Layer 8 of a small transformer language model trained on English Wikipedia (12 layers, counted from 0, width 128). Numbers have three digits each and are written without spaces.
Take only the direct path to the model's output, skipping the later layers: a vector added to the residual stream pushes a token's score in proportion to its dot product with that token's output vector.

Output vectors of the tokens that the questions are about. A number n stands for (n - 500) times 0.0024.
"wel": 565544457615338549692639553518558603386674383502280193510628425512505560402530485559327703510325675687363501478329534541531452269377614434570784608607344497582576689479610569418408673559563431722351527443632382193641460501518545389630362634323390369298414578566411061648386542446794568629584531464256626553373269364240511754625783351372627712421456578312602253514428546633346694506585
"Scholar": 510584602514466356713430591604450385499590196464583489405393532375666667585398489744540639438417636666267356605521430506548410463154455413697443497714481596459519498515665792405494663596629477704140354511378498528494631298506485466643436688460544563863501303649616529685323542519650744703538212271347674604421396360430726706660481424540607540288191110166554251449452594326442621174601
" fourth": 457482482370522517448433398620482599361483519622422241401606469590311584663369496432488668317490452559332481519650446533411439636600518405725587553537468453609467711290501769535761603545581542718393427416387542344342672425471647534505300574512439600372574423406476320568538501325689455595685411547557626449480486619457552420541508581501611442485515517339521547187508591328427539441536
"Protect": 535668393557453367752484521481533582401617229487390436325394532384669721595396579346483587497363786611485430553512267521476413484268573407747493569577466557538435332560501565306418643501596288709228459330609462418583486327304691300679470661628724473721639528798598586668358608606452675690662369282413711505292387268584533728485352509616648611435383362351504362328315591402383623302601
" was": 497626597312252595474699362711655524603535548422518375470644397445363426361501533480604434403583530493476576584553397451389564573668424566440713396571432450450324588413296601526471461510330695307501589449479288553533393519349479635572639260182550540403710616736443552388545684704614292384497408507564432482649526546298547669586430621558418382542577349657601287421609441457596595531471
"0": 542459432387485643406372505367628495555399394560555595584513417588379462618557451649410496571563356400581553670660603402390407639615553487428397703361623482495594434515403338647448468347475525417473550610574388360426437453553343611437692354432382314343379573482520452424568488613491410405548701505582711378586237610577421522635443626629450448600585351561525630596632582535461434485425
" subsequently": 419849639363505545583590436581670535454529451561565460683553526600440592523381670434597458319400449573446413703425444414527460481431554348479746627535492508560434595370411667369457565593444569629401727466397452436437529521195677600606478523480629673537605560581513422491445484637575530480483288510398544374501349463346402580501507512382524424349523320232424228392524526302658716460543
"bul": 449553375587432299910443341436365830450683255375461437568668506526558541368505632554421547506302470506579271623494761529431475466516596288464561654637264369382656346632582523420632490202583694643635589337335482431613261501451613534555410912511583480474704519687558429700273621479582600538680347437279541319404549526478534377481425254294669688584466280505511559452497530283450702414463
"European": 308737422462589294551539346484272357455533258671446295382504636381458589465391583497504444423558576461500388626479589692721388636545507566531500647601529500443656443393703615390430526500629376417499480250636289235693797389339596524669500611406613776511493441796598428590539586376630670693497613568384731558430403476419538560318387341317721581383444354333319472346365576346618529528558
"ient": 563371451611690319483625464477577666358460468579222416341233652501674441703299497485480397486428638779173357578549448843623450631380529460642622655529298426458387506287916545575578262902430679853339580376557620534431629432374451630321268458438469361618649211878539444398202460672601860759672360681367496394349242642552560320449149157357708469535522539620501254458572520501486709418477
"IUCN": 223730359468550364455297359709476607350809111670309521660726463669715653727215952594735654457558770712056320661373560509624373813525472509622843726637479372511787368488438383163450659526721271591278733272412188232746680254236641196632417565607776584596593639768497151836285903379833711558879520040302764419203312163587657405466221462374697383452165237176242350578225640391603708328397
"1": 631413443390518557376517615346588494540422395339550595638505359552517452499554516452555487620582321394499489489696713380440433619566434502395416599451630518486463442629370330530345500360338560429602406594660539389505447399588394639464515379392348326450508531457555581569527490633496416428389492482641713460449304628596535464456618608658513342592623464636560671434570571499562375639448
"Highest": 201649658642597516693575173692607386421614220668624381427612529443559516539535521640520260436559683478495315541686365593308424150471754302698374883504474422635390626570657525395514676594480346404358246349422657238702590408411746611461618283438626529646608340632504549660521609335736759610651419163267778438486314246535694546394414229384774464378422342422553423490372601514435523504481
"Passenger": 339724666587230464847489233664515680405631209493323225444388640511630819870632646379602596442647609488523343593472248616736390429446517290841565775537499422615540437436772450233473527548576625693427479319544300564452568323149463386681449523488494546467529451720566638664276541547595754483472311518425672516480310157442602835108303369589650666326536385282475413362327614493156525288781
"ald": 456740679556315268354525263457826282509583312576635131034229645499430326557232518504643558504424499335388289563372533715711498702258656469461536652892474427474469493594531379274878664659288538758515771606394474504504522480226504265410275504550763598754684498774488147403523351562797615854676634633363566462383168234650504644592591398297734393493504463219388497430373554708704745272420
"Representing": 323736672560636363751493577551196423488832228586580280621407409473604452423385417594354490391665654834440547481533471563781398535412508471633794873447417508699362465330588634400447346610630543581259395358458585563892696299442554563950404417344338503507459430597498384693516555156651726582600379113369777627521402494443589716612404384413706365343237084175378385247534585503462581202701
" announced": 490720672286353371598591466645563489602662500357560416573351661462298636540462617465563644339369554586450555718363290503680493518385321459458637548358590429548369625286533606529402748467567621366488713482347416408552566433093552658610466433492567776330587515694419528468503803334515468313548373570515529528524503396517583660426555513702562388328449486258355483361391511515485716354512
"lution": 489476489371324535563547563411656757499757240601452193469444494384824485520307660312755565418628528712312414829359523737483473172415494327439451546479562315371504438323757329518450395556630671683226352490337754697689448354305673489668282669761936680363555404792743463698290527362805822460531489463394610406692311040389586808530418048397707701384517648448418270411279548461175661371420
" centre": 411447523713429448554529568398456559488350507515465350532366522335493699557189477496595492366296450429511276483659436680468464579418572370660573507555351437635728490314419604549751747651593563583320266308407511710429507409271470696467513493433514537527613538587629559679274618535519493650485478295367738321538552526432378735483410566493549473393585438375527487330481571511541588659581
"ax": 638417666482643530541690237251516399311565311435472332580450677227476757370464596617345613506656461372300326497467367457446476655482886263433462478697489624824549375329527592359733357408647474713591633518689517381440486493408690679474369838612561427583463497424423188540233633557442581694474324345367616568393289697521725436592317443341616545657331513464524497296451534660550644515395
" professor": 533534623537312272535457730649409313409628416668422509478372562433573504529423667699695511372320391436397479743461591494736421450425443402723548340575501715516754552333423726593617707457611457524197441467306448325762678447468431458460347505524391621703483377419505647489450416688489534786686310478421645497402352603340835659537474541436508657369370255234409340330575522296447682270621
"Annual": 578793648325392664712671494512392343392739189465468190412604638314609611698361681673712615444462703525211474536430343401530380530355443331816357800567382545585461576561742662256472612669690384628312382374532310329481533343491712537585343407481565455663685286613499442600312662490447574635622247347481737603435430470625564656316365340545659570517461388269421326494315571504364503310711

Output weights of attention head 1. The head adds the sum of these rows, row i times number i of z. A number n stands for (n - 500) times 0.00091.
o0: 455490426494497446595556566445616629582567666389433447528534531455551541537615501396605476524463291609309537543496594545477617436461445430399494571560585369640558496600481716441539582435433542480564473566544562330504635269551575616449444463490462501495520522572400475496479443581548521553429395515591627356398390508550569484432472589500276464522520507524556546414467459500440287668467
o1: 534346655396410440489495526586452496308534422366425639530446541255674422502542419492598402422530585378676568642351619616398597680578701502501574538508567434593364576424510402576294529614449577354413468408366453739502447577506559444689586352662535558549509497437754396383314420423483585590544372432520480566404625440284470601473552592513433464411496510685627385452553509213451540460531
o2: 480169557398583553567552429567607452601576455625460446676505529480385305506596499418652519565576495552609587527431419499447470488248422398463465463503567469540427405478627492618540504378342348498550519565332443617622319483496428467554476531443581494510639660518766503433457436350550485323489520588533514423633516717471649201350493579497384558487513351676429504573639465467711474522650
o3: 709484520424527536487528489574575415404586463517589410562527585317564383320509667294862520402366658433534493634457459413421522595347513445461546453470554516354359609619502335472668518349469434703676709560488376459630374211611326235668381468621676484566497679343441431238619441284515513625602441502625308498356527604534524326423370691139621412690528497673518659627666583266468756470457
o4: 533581573574388523368358444526432504485451325628582512482544562561449495466414560547442468373566463509537341413515463528542387460678481429489595537576471596478505585393462499435434494687579642338389534430568459514413529461457404554623404424386481517593512473557385492608360512584535559419571555439458539543407448528415538698640443559530834513487577427423445502457467709471420801311445
o5: 587582543542519380491402544654595401459541482265402423446507439521455325573507415438496329545569465388480482446649566490795431606553425781587669577635500572453572561536419555437390652551578517326395427518490395689466595671376425545526427605691407480291298408407499737569610610632524470431581591747336773619364623399434521471298552435273313454284563675423542363683486406634451243239524
o6: 609407474324410560406535473467552344603334338546458626538430512512128440569518416595498639653516507636603459679579267471379443665683489480413347526280467538650519631481441572428652518463559731446592451517356479408545600481310388402443841505393450380723528599532524409559503478572463531358555438361395434425670419440450555527382486562653568595527539611575423548615413537727392606460325
o7: 518598539458509438425431566543520436372469811520480636589454462515508451387428358491446535492362532485617401396601539434620564571604530573719550464412392592552472538462498368616462539456486394600502632647511608607423408736383483450541694459505440451501403553470558590436567534545375504340473600583526330622623631458483359508583398541609273513498475382477488474595379273513537344465421
o8: 337548621455395492501542393489460593465497656522569481493520579333712577397392587511496383454466517409596589509552458507522586518445492455584509503660422603481606435482483649591536385529564550419461501324635368411608629404532396563477632443369654511517715425510434463350480404508319634579442443425452365436488585379539366642766554497374452544644499290532408370352636440508540551593522
o9: 450506505269355627414658580347450351369506527392558610412546460262549459506477587444671538490518649500608438634428687383465557490529492629447515495638563630661497591516691485546709355483668571637530276394482354595827563485396602315583431562461554505467478265439554537431619346559482509511443390513497426552634446584615451519413553521475331491485312505640534339338383410636512430390536
o10: 579604520365490409482534490552428463310740765234682382466478534337767521505383502353665500453400507330468569600423672435504602589450561389603658469635554327658620579550642413393412397574547601654647485421601487601440386349471692347664506407539629518512428331418442412334543473645482517557389464540652344570531693439569441618690273584442259408484402341652628363437484379414401435430460
o11: 474537622612584647587441483462455536354571428355517555678477654449685368495720527391790330427596661467545522566435495598610604441655575383390490427587513445497497495383554206657473519565585437347310567540428358670637413483406504726412651391776546539448445370489520434415499529416462409609413493594401437592590641418499457345575616209227217403392572529773476331671527320372505489542369
o12: 583437537382372617476421475622694842465330573563455295586397494525697539406474355527501394391456560469411763488577605432542555663588523313584540484519530447519532579482538435535597459510622517460439665469355393367442409418585554670450635522634541605410348455389370610552531631571461437492481376524370552521289485574334690487483553479477347505484553541377353334603670541517392558445510
o13: 394390719709693548549353387523405514479582273661355532399514539588572524673493525489395536590560577457585519521557355493495468391516464454559470478461412539467710347441592548553575476582388303508400491499388487588532386588656255482539597491599500604462467454445552361476406460273434544450636745378404452441677604570418485249515511542630501621386466430665372511576708427397634631569538
o14: 549473509574551689514395535361571568443456553510540601580467615417748684619728485307495428576444529529263387369438696561589612388585497525384450570576542221564476474600349238433577418571380594644471562695636466497345566335653512534415220457508489445487367332344620434778506500551476476584300441729559583491178618671683555336552567302536408426339602646605567571498472337582367471494468
o15: 620489288575523388469642547501592575565349564560466372411484430658372377576465447549377441599575577716531699643322424460218552615395635515547404498317558485402378568518353688385458691594584554600537547343396627461481503556426596377544753511656510553562361552481526383598558462489462317664589222299464373619525572374302523619282373627707503545635440673437532703476320372427258445382565
o16: 605652484707511385498524473318535452720433453420487363443489461558379465725634459548332660439537405663387434450610496557479535507460454564400476533469663412439607543417360625336448551451452591429513588528433374499393735406430425546551388412507603387492535554547452600496519549444529483496493691571469594517429512612455386475483337638465558484397530771432658609550464470712405532520297
o17: 564495404504498449630531275395428495545536367445436390530542486466530509591591368603469611489467547565412555625508591552420447610415488620509504550565629411651517369471648468405461556315418446630508515427212409491473581532550439514516406537673503467329635581560442318450338610490787457559566636491404576532459454636347426334363385749484597473447400693566422649562413549453544750544358
o18: 679588758551529602278250595329484405309465276594649582484352631621596325746652589370439536603574579495525436493433493555443517496527472442531505441587553419516519403598314400489360287401519578469409438396821369612606362326523587430671423248530392389542475375334545525779539569568218512454448459387643543396423552513481430459732555383704513353533467435709623538451830521459503515410564
o19: 481555560573444552420519552419482603461513393405505606601436581435608617499529757542494368468567340622390482482518486408552549557735594382341385645480500452437481579432366426575382599459592583378496558500879373319616565403526518491538655391420512496636532650504340448404397496645418532494454392387627533303397383317548552714445562307263598388536488523569598637434526551418464417663574
o20: 498570462550487423563703587284470477500595439376438594639531467403703432534613566572635615509519546527460543513438465538548472544478458434379315503418496521515429592506455232526412490526550568429462452464503332638640588167439520553571601509526427416482670714607583451278503522504494590521482360447655525440635451494513390563395512398323357403447465594603615781591444577286572396662456
o21: 628490577565569443341494490471618675572362598497585467626445511553591454544562405449492669534490410506421583328587576543447582471409471449494564577347549354527540604498317606323466436424512731529462508346636459451323566258578604431518410409428499300529543383334602505800534487332382414486482451422682507547196471627446437714552462597597629462640616546570566503463579534597322538407501
o22: 536597476558543492537471475416433316562457459508473443513542387536499509581462427592313544608512436421429475488446442516625472437385429561466338575660468438490554450632406559431546438470417531525517539525529484540470615238461454581437534579562474464400517535586344619480573480754450591521573499577510612404386583543542470410550422473522390468551563535446581696482553513534503391639486
o23: 359563503550502542585444507290406554461473457356548521528411440455654734660651395424533395502646568519366663539560708434497567533673581558350486522671595402707625439450478461460508474439605542401441408560522260389592760447518511580505394510509428530383517266526575293567271551647538490541531482594504548314431385606485510517613558431409556521481444549634373538364500438679364560606410
o24: 608601515558424444388293465496493414559595562602497379322392622481588689477411523641359757605296379393273574455623539457417458551407450580609344592538442655434706495651628401539631351478561583572675424520548498453534476282610441489543488446476388371467623622401290646394493546534442639402465491474667449459405388459580456662369445717465569377528328606497488723591577453468516376437534
o25: 830611327562628493552573314565503511558623329375352278462573429564499277582590530524565440403570459536342672629420533514528584480587385445438586470506518476322448453609399625421377549530558606337452458481456430675415518450477564507595384465718457464415475508498287538468670544496554385623552486534464696655482525617354622388368506543376327504388572666433712610568431561339385452524464
o26: 501472533473401526513500597501440716562536665457471565521439412503645463391516609613627510346598368370595421364459433483543542457657406205520581375417433577580452476311504541693431418606445607305492521576633382730518428515408588547571571380392480595656456631632774600474463407498356584368426351349491474445666635524334522695627539532706323616394599204518472366359634521518503363548562
o27: 630521656525475669314400536552572559494438507606594469320371513602429329322346300686393586481562643489341494473446523510326374533614510532630648509476488542322464466506628486504605509588472510685435400498467508555621225553322547504452584465736489586459383418380442556569583520379627504564544591429351614661527463528352545411157449578608360417579642708496345472654663571426527500274586
o28: 549638520594483352613375528326500407587502342379308433410514562486587513704572473566410445555610402473486622552481409524394435456510554548387329564388442475404640448709364581500513479661571558293568372519455454520463700339483494612392601463663465576469488411535470575491474551494331521643569541527575652493421490560556548619488470441416507466404512600488629605544491534415504354539557
o29: 497471270510401559516439354305505577466307756650644490553436478441454568496589583496472508548505523539666400540608545572579575451607577585403571544473558547511565358365661429625487394641587631525512477341483489469365596549498371718406582468281633521528594279548644311552453467571408425427373382637449334544668467419479313610752449581641532540588518417356327505423364221805597553423368
o30: 508487405308499586518690482669594476536504569549493486462472392379326484404380423547303515444312487417494376540535409497478589548365491449571425554534558390554523591562666581391680383493415644769592457549472664586458375230530529426697806525540638393512428489417214586325572472624499637429504500431457464596426492511502532491485359627684353530716414624397556435460440499664402490441560
o31: 599575429444517607583579493642535507640590328431432511617590450553429366579647586552724688318576460545591529556496426424488408401526422294484379361188478575510352623506353541515682459510467456331550527518292594552370532551264616484484422495421397494612566544429528741592657474279405387488521578356441537559625654538505639393476546462541589556382556403461643326560347678458395630533467
o32: 668651239546530212441386522506586353652570749445489493423432580549300467381475444461509464634378397482539415322443462548591612471494431705511771445404544534358492581603460566455320667625480522414681608614524600586352692606553519562524294506445388405464332798610604490578536518547472472404400509687523465679555434468509475455416511734448400314402662526279594704480371301538572285304347
o33: 515459426535406508586511576591645546524527601547487562373381466483454439551471502539462382593467470436586489369396399623599588428323503516562420552622616405446507383444655384589358565555379537613547558626548609656616328498547480442596656614624360565489249712517589525566440517648535529348332444453443481555494479353486515509288501470667267361482527441435479534567492282519518370409577
o34: 466655735712436623429362501451390576453556330439594412593485587579819521413625701515544496415606580637426391364420524477715316389575529418401517477678437578313548352401392262543474453540538354453391631452611400507365444507531508627424455417525584534541535417494314653501479549348499500475405660579548592420405688506498566445542525253290755536336470352498453430661533601515504640660439
o35: 224497564499494408507391536508541472646448584540474645490437534515305417480507349554302541515600538473602493368539498558600455523510473670576611488518574547584463342419459535558375536450541248442448559555452436488529565830550437531452579475398439427495544568644749628731449526385491488292455672533352553443594451548434342558461633483582601561447567394451428340556450386747555471464444
o36: 368524428428454290480600518549525431521461381593458469485487429566200595516310452433351460466465363608549495474615433479425378566530616535510639626456582418517431739500472709346348639516561564494506536486447547240600564419386478538550544555400519520497508584615477437537361605625496618479690464345641615545420261534451561739420437540512744399653546620329408625337495787389529540344647
o37: 533435459389507461657622451454513590449524443432432481594555482412614548560535578469556481553477394629341587568548523483486450511493618508378367628453581307541536491615553518463514519350396453561583386429526477339596541307562527635452607537526541507429576495529421320391379589661514515534490440529643684356394277542521570530401397466414441364601424548618482638363495605438587345651647
o38: 350277483549528574615615547556591738458558468514397488391549485628470511665495652541262318482588349648455466451559635474605448439781563443463510713503527491463553517316586555605414602400502459368203412458696496498475366739553567549575473517355493567514396492480517517684490434682538446457445501559407590446359455333377494601440664353593498570397462499309556341411455452621455279571758
o39: 594451439538506568569496480310482498502535565463427542518509512503640493611567530509564636649472432491439494548538433558478490515522514552370283570443521443472600405564563306545510404454364512605548463585533472558462436390572491552490637428582422513456503510356495422447487506545488466466434569599655563461603508540523518352407442540561183464465466540625556680574601359380611281605473
o40: 548607661691576601366234673337416346358534511359676622432351572512668433402517485469476557616554536484283417287578758502597461491714529678540688548622646591500540507487510294491340615401627422576407409537741296522510461710541501456580229434580300375466295463357536574773425629533654464409376719558502562515374382447522320513355561483373646280370469642730553461624512321614424399468360
o41: 523570667589491388339369517490420408551552338593563459386370662583503462400347579720363403409603369569536470496451370541456395528482444433526565513610413697320485451457454396617270636533631483469490535523651440379620404641499232366529658480473530484603629770622358513428364566476573523420507590355472445475518373478461509729343538540344782499464421468523456712587673598427519703435462
o42: 389248483445522363585488462458366503547625490464547428601512592443694520345630465354702590479460618369585671623523719534450478607249482441422403469546498515704455337506685349505336409580358498598608460460304487428640503394552632549429399522546426489509679612652451453332418532493670625407412383630629442361594406542468519455539519674461621453546518310728412581545568514332668601604325
o43: 294403545355593381534337382695552353456351501640405471428435372613222618588402210489361562633439523475425793716545411380528346774408422654740380620458501616534549451610476686615677648308536246418508598613135532293579511736478292439450736560579490522400657637563599480297522594508589534402700725587388484267589436552436480295461454609606589553592293538434256507651546521516593506578511
o44: 433569487599489482511400447483506439603504488494548540576412490527464437509611412531523443409560659536610365498458532543585471404483437499519579350445537553519577441400486464470477548634500429427428668524261503616349546723407465498501451523504561498494408527585612476500505554293558524400459630567352428551607700560350445436594480553547551700334560431485396427645417426591447734454302
o45: 609432527442461537467522421693491469600609284472543489391469479591355505697584525568388525287536394373423527424629618251482441640655511227564475568393573328475508620405356618478549571607388495428547625662574398648448493494402563320602407518456556482626306677600535660492434496684571580262556680470495570183506517682353708613299330679550746532332425424272492399478545724681350549377454
o46: 514428707627626568484416464560516437328598403475440516500566568498514495749508588328691448713546434415557610770454360439520436498341547524395257480629570528565623468490418341584485553416423268399437591405491424658528395512602329424702544489699525553465531490416478382303442423454549445378606610539561455353551708426344507267394381669374395555389419458854584565753617301310581561595569
o47: 431659602391438551404336489468527522263427370588607620454303540520458663549502389683288566372476616528416476464529579473589380567976610593660571705388420501349514451542471289636562528404643277475399621530628292458550422722476455542510635391494512499491384506387536441508471600540388522559583596573449364337493406483450332470635703337573754454591489607305398492456581601506498634366387
o48: 415357384642554655581525507581406488553561510623519457175786490492448616461208644551435580487460450324589438622486415520514494365553567431463432451601468670460626471477808577540587510659560327405470412346400675386605422696572294491559546572519442604532455551498298552365412350595666602491566576542303455521686520429494527239480490604494409531403433525411523430592437352402582476487616
o49: 297346331491424403648533552399510437497572595572374441396527408469538419462447505549361387582542583463604514544432624475502449600569639638467465555563500562531429409459726497643392488553508347548458402522427397503643513680541479569516578658558472633408482577659539403386468482690615492465549363612405523462633377463421503585442546565515430525558456459304415639364389401464747320523596
o50: 446386732506515573491479485538371456514508286395431515425688547459711492485526601446497433537600684523529606445477555383449414435299483560617364449494487641494521494402414558509611458485486394474510346431477501661567488667492562376543378572597495457491509335458547559657534389398519456519446607358425532534401699503515445530387551407408759554368334402692518308503392534685376554563630
o51: 416585512417584377533595517652436623584587633339477405569677438496429532392490480596795621427441512319619549420477409549634529577271334526571461456428416562452492417349524635527478472594354464429695542406338529587505491506490588644367493558509532506368624713479583745216554456167576447523453468552549428533670703447450424362565668566364429409517605507380489411575536529461670379456549
o52: 667644493574533441512407496374476442444561478310377458487381469446637496671567539434631462562503427363452583578521481508384628596490392455481444487621498486490635471604417637547380426600511810421510432573713379720597579123400564447653591391634464549440568446442492405427499557682437499612481306380595541435651568406474555603570488589500126479436442572669554574336668420367441293466484
o53: 458724428567518453486503575482357569494515486364454431433584510480581655577427634514679281397597376523505561562467428578556640399571538431411498399723535523493572569432498616410393631611628601290488548420577514393637673461432307581523582538634526579392531578599308362442285525612619502591530481426474452502522507462427551529521465545251396396452429578618530541393452399405420628514481
o54: 615553532569403418532629589479492487401475540516450623504326576447600574389630746469830591504372471583513420402524578384620489450520600432464659478566559620525429635306436239574511587364541456545423663570546399518643630625455513393563393620438490470500514493437677415545459504433487355489357504369535357532519528414458371669425481502353608527410357468463490432508379459646344541452472
o55: 612473298584611458559597590572411615605549526523492385405433471603591468417399404548509543403531562527352633489359534565345546430542574399469596484441486415463390492576612453444443571621437332766525530592423617346467438696516580360449378602615487578451430568527490385622362605509784372513475457485471474648634341761430761452206430600516515430468444570322381792436422444300466503361445
o56: 563242430420615469624474527505414493506527444505479568438491646466532616537505496599435574532521483454488533523582501538475601465601481408573563513438378387649593529417740583660431524569437484447501291473491669429612429721476501384479556477476286483594382476497458339657337479712547568455383514450505390592785371416533489555468509429734485375424351444676410392391430298601616309439550
o57: 444539369642548448455547676388410294465617548430413447374596373514758479559402578396480522521587661360780519483441567507517446439565606489517461371452422573644498493524425394422485409693630368633565308452356528647435489636499539430564349592536402555426407385462650550564575417399449448549578391477637474671595588606458548560553464512529416634401493355485689668428299468438416476471437
o58: 476577465440467322640593420584505673524455463461514470462518627374562588550492570478505294321471489377654604525439492649525685521437563517557631490499501332484572458483499584446368483618534585303539594416524555455483573482543541607419531501512622606508476529651560360446286533513468532645432431505385357499437507474485429723694630468428597315486502434377419355367498457442495588428510
o59: 439495591593479464571422467413495466426509572571434428522398471601623499646445342519388685580510516518384559526497577462418356678718561509553489666399439467549596375542477345656415496485444218631447552650519352499458464663395584449441662426511602591503480522425637462401352644599601502351585603570528620374667493699376561462416398568656339550426399495406383633492592411372543299494512
o60: 495417293449568530632672471598553532527404381604454618751643264437145516195530384472527386252309662515450356589455549595401456586360514633567394472514563500422222586556697673436562494453266617613499536611240673451520467339384508674566381547556534640495611594560408401246618537491702600727636372573275433597551413341499417324658455466461589564763590653316433484501439888226686622586375
o61: 370569492511548625435540658586437528474373403488543560404646469540362579419473520485472418419615659449653450407358374597691511363475514521605449405594542528497433520347504499523603493587518388376482535494424621568564506636473481539530503567625432549515309604575594542640497391519481570509529529456297391542502581437419439398514580278541581460489509479444490413563380452651403620390504
o62: 551704371497524310546574511314421535609562454420392447536486454457450516506432484501560590479486349537503475486560441641486449532545460477411481552456477435602537475661424445334371428501551620506598507445428441390480634256368504593441417445405527434486718586635506452423378672485529535468540412372652608558598428548561515646581410575438548498529649567513537745504492660371660537582457
o63: 543295594451478526463380564524441561401501385545487502407372664512494580439457543471489487429552419492513536357517585386431545464705518334537658487441501579496461627402451488611503431307679534271516556615633379565626408565591445349542312443426445415627391629566680504629547464413320486498417512399505377457436344560447547650518760500544875478456551380496550351461606613605425609492544

Each question shows a token from some text and the vector z that the head gathered there. A number n stands for (n - 500) times 0.012.

"2": 501466478443552461627600573410499334561511361715459394539490431665476430594436606497493675546390527542272527792529567466351560434630410531403522358544318405629398533475583447543623443309636616
Which of these tokens does it push up most? "0"

".": 548427558540521387484511553438530453412568387528321311575591553417484315507498676392521341440592438578428396569428641431332663522455404539533412545526473486615510515501582599515413522488546694
Which of these tokens does it push up most? " professor"

"ing": 553434441497589514507439565499491447576396480560494403452570462508537499550490528550507575549407529540428477721539576421451552458444380477389454581568386415532588497545470475517444505484588501
Which of these tokens does it push up most? "wel"

"s": 567440425434581533488455599486500456572453428445430373473523478504545477552458569547513545562445483516443483682556548440429493475496382440390464593528390522549552453473519470525427537502570456
Which of these tokens does it push up most? " centre"

" for": 558445478501522453501434584460517413572473424594418395511588489458527458523472580453528500489474468538456424641548579428353544496462385513489424511551480485599552495494486528555461489467580503
Which of these tokens does it push up most? "Protect"

"po": 583465430449581555454479588513554512596451439467454370498534459527466493514469575574474527529455477515428492731551575413490478471454374439378452571510400516588598512520549482564458514499585473
Which of these tokens does it push up most? "Representing"

" Louisiana": 593497480494565529463423595572575438535428449499432393496543479485518483534498561522501522565414481501396453711559546444418499483459356454441408581544397474607577467491496522509466505465587449
Which two tokens does it push up most, strongest first? "Annual", "Protect"

"6": 599568490581493381352344634418664485435557415455481603473623736510561615566514495239533499494355443428436308696716452594375558637458388411650346512536387545728745549494440615564493568344787388
Which of these tokens does it push down most? "wel"

" base": 560429401523579567443469574418489307596388491553472428371454318577523499561555484547504620520372667360336487803543620336385470475625352521310629507602267486442452407574408444601538584373565519
Which of these tokens does it push up most? " fourth"

" three": 595455427383562462472411603410540424513476511522531406567562556646557536515503578402580605524433472408447439707604556500358470459430407458407447369470343479684509472434452503555516504363716424
Which two tokens does it push up most, strongest first? "1", " centre"

"1": 589444516505490418445505543411576353494370551481429242590560531722519387530434650388520549557485676552341436724591497486365396471338370473323390296460312561635390535431501462574393532361688580
Which of these tokens does it push down most? "IUCN"

",": 562522426482529463525475595442550403540443451633438397511578478584536476514475565447534545540412526554341434718576565467384500441469379493456434473517379418632557529501531473582489484414604520
Which of these tokens does it push up most? "Protect"

" of": 458530435442615473463414592467445442536487358568441392505616468480502454563429571450518518562378416623426556718503650387421681452472354469471538630598431457474568479458517525562388460564509643
Which of these tokens does it push up most? "Representing"

" received": 504515452524584519527500638537585407531462394516390341515578428442499457562426593525511541633437473511393474704554531422378512455505396497453519560566428490623528435420500484516479527477566448
Which of these tokens does it push up most? " was"

" Mary": 537523567585415408456443609496494460530476413565432443433555554499529464548440479496536476445432449456412468627586514487370518579599341441527473497573438547502468528473479415526521586402484520
Which of these tokens does it push down most? "Passenger"

" that": 587474463520536503456417610510545463594435442530450400494543484511515469531507554520515537553440475534424440678570546440381503495442359460423431586535387510604585497523478502560443509467581443
Which of these tokens does it push down most? "0"

" ": 582451426455535428454475603427585399469412545502508329576563549647554471541447572360574607549425574445421447694571501485360452468398408442382465351472323496646452491399431512585456522364704467
Which of these tokens does it push up most? "1"

" an": 576469427424608573478467571498546471571450466474452371525544450539494521531489572540498555551441488506426477723545595437479477450457390476412448549496400457596562473479538488527457497480571463
Which of these tokens does it push down most? "bul"

"9": 587456401355584442479403633381540443494494527525557398602601588665584542503513595357608641515427456388490429678601569520344493431389423449423463330449335458714516468396432503569519475351736418
Which of these tokens does it push down most? "ald"

" Em": 500420424445554465443401571355413417552500456613455412506630423475573439512455462460547526539372467644465497689580651416390625422458342486438526566562431416438542409483542444585378542533493515
Which of these tokens does it push up most? "Highest"

").": 591498477489565527480427597550569437558442455508439381512528464520516475540502566535501505577430468509382454706555539441418485481469349466434403581524407466623571464508525506514462503469575456
Which of these tokens does it push up most? "Annual"

" University": 564460483527548501471463605504562409538434408509449396497573491474544438590465567482501539555422501500430456680553561477405532510486344470464460576576382533586536458445472507493491521438588478
Which of these tokens does it push down most? "lution"

"0": 548488458438557424650528542381492311527495360702470415547560463682514467530436614442493624550419511546242478832600580487327522429606383593442517368499280426639472526478583404565593484346682581
Which of these tokens does it push up most? "0"

"al": 554428438525568496513435544503503453538371478538474431419593471452539508556508484521490562566405543532432456705546567430455561473471378468410473573577384411522584504530469457496415564468574497
Which of these tokens does it push up most? "ald"

"bach": 538461352492604488421521612450575416519401500525501351523586488493560442615526496412537607621403598457445442679513579425408487404426406420377563574551310458544523417427457497573435595442613453
Which of these tokens does it push down most? "lution"

" as": 555472405429621570502462556449527471561461478516459359509564436543515505515475559561537564544437505536452466728557589448467492419438402490426457548487402451590584464493537452558455497489580441
Which of these tokens does it push up most? "Passenger"

"ome": 551452430484606428539373587509518380515408349534475422442608455473468427561465503494491518568508399407433421780604614382343571475522319542408496649516406523504604520523517434570478570461621516
Which of these tokens does it push down most? "1"

" the": 600510456484542519453445606485537481580483463489454397521527491513526481543502569546528535578405528573407463675555529469411514485474398455431457558520345493637582481511497472571444522475569442
Which of these tokens does it push up most? " was"

"I": 530492504421538492486411589544527499466508356504432435496400443437558447495521570535595504539511507543331480594502443433353467510501395434446363609527527594647593418491669495635350576569542477
Which of these tokens does it push up most? "Scholar"

" (": 588496502515512511531422608519611423570456485537430367530505413553560454565507525475504451616421460501349448656519501424395481502515325493484377548481452412634523428506559490518434482457540471
Which of these tokens does it push down most? "IUCN"

" Ger": 582544477499536537427365567484602541512469458593440516482569538464503430494603515538542493516436502541466421554579533479420532560373401434502318597535517473619611458550584475582386552471548402
Which of these tokens does it push up most? "lution"

"L": 583517503520526510488450607527576443557465450529412373530507472525521441539494572508504490567443485522361468673538506443395480514507351450465411561530416486631542454491527514529455508474562473
Which of these tokens does it push down most? "IUCN"

" Holy": 557515480449505490452429602503513491507490433486426412417506490457522497494473530497532567533424494506401488656545575457398515537496411403445469586592396548530547430476539519562419584458529436
Which of these tokens does it push up most? "European"

" Davies": 503501466503631401552313517408359470480448485565484513413690615511497545557493439435573561474445431413475478785686605499392586448533365442447586537555384463448589477517491357582491607425613436
Which of these tokens does it push up most? "IUCN"

" Federal": 480524436454602475457409603469464447547483368561437399505609470475510460551439566458521519547385425610436533707521633399412651467464355468466522626594427469493579472463513524569395470547523603
Which of these tokens does it push up most? "Representing"

" rest": 550492439496552473482485587451555419542415476552437338505555470573529432521457564462523570548454549522411440672551531447385471462418394469418437487509385500582518493482503486579434535446587472
Which of these tokens does it push down most? "IUCN"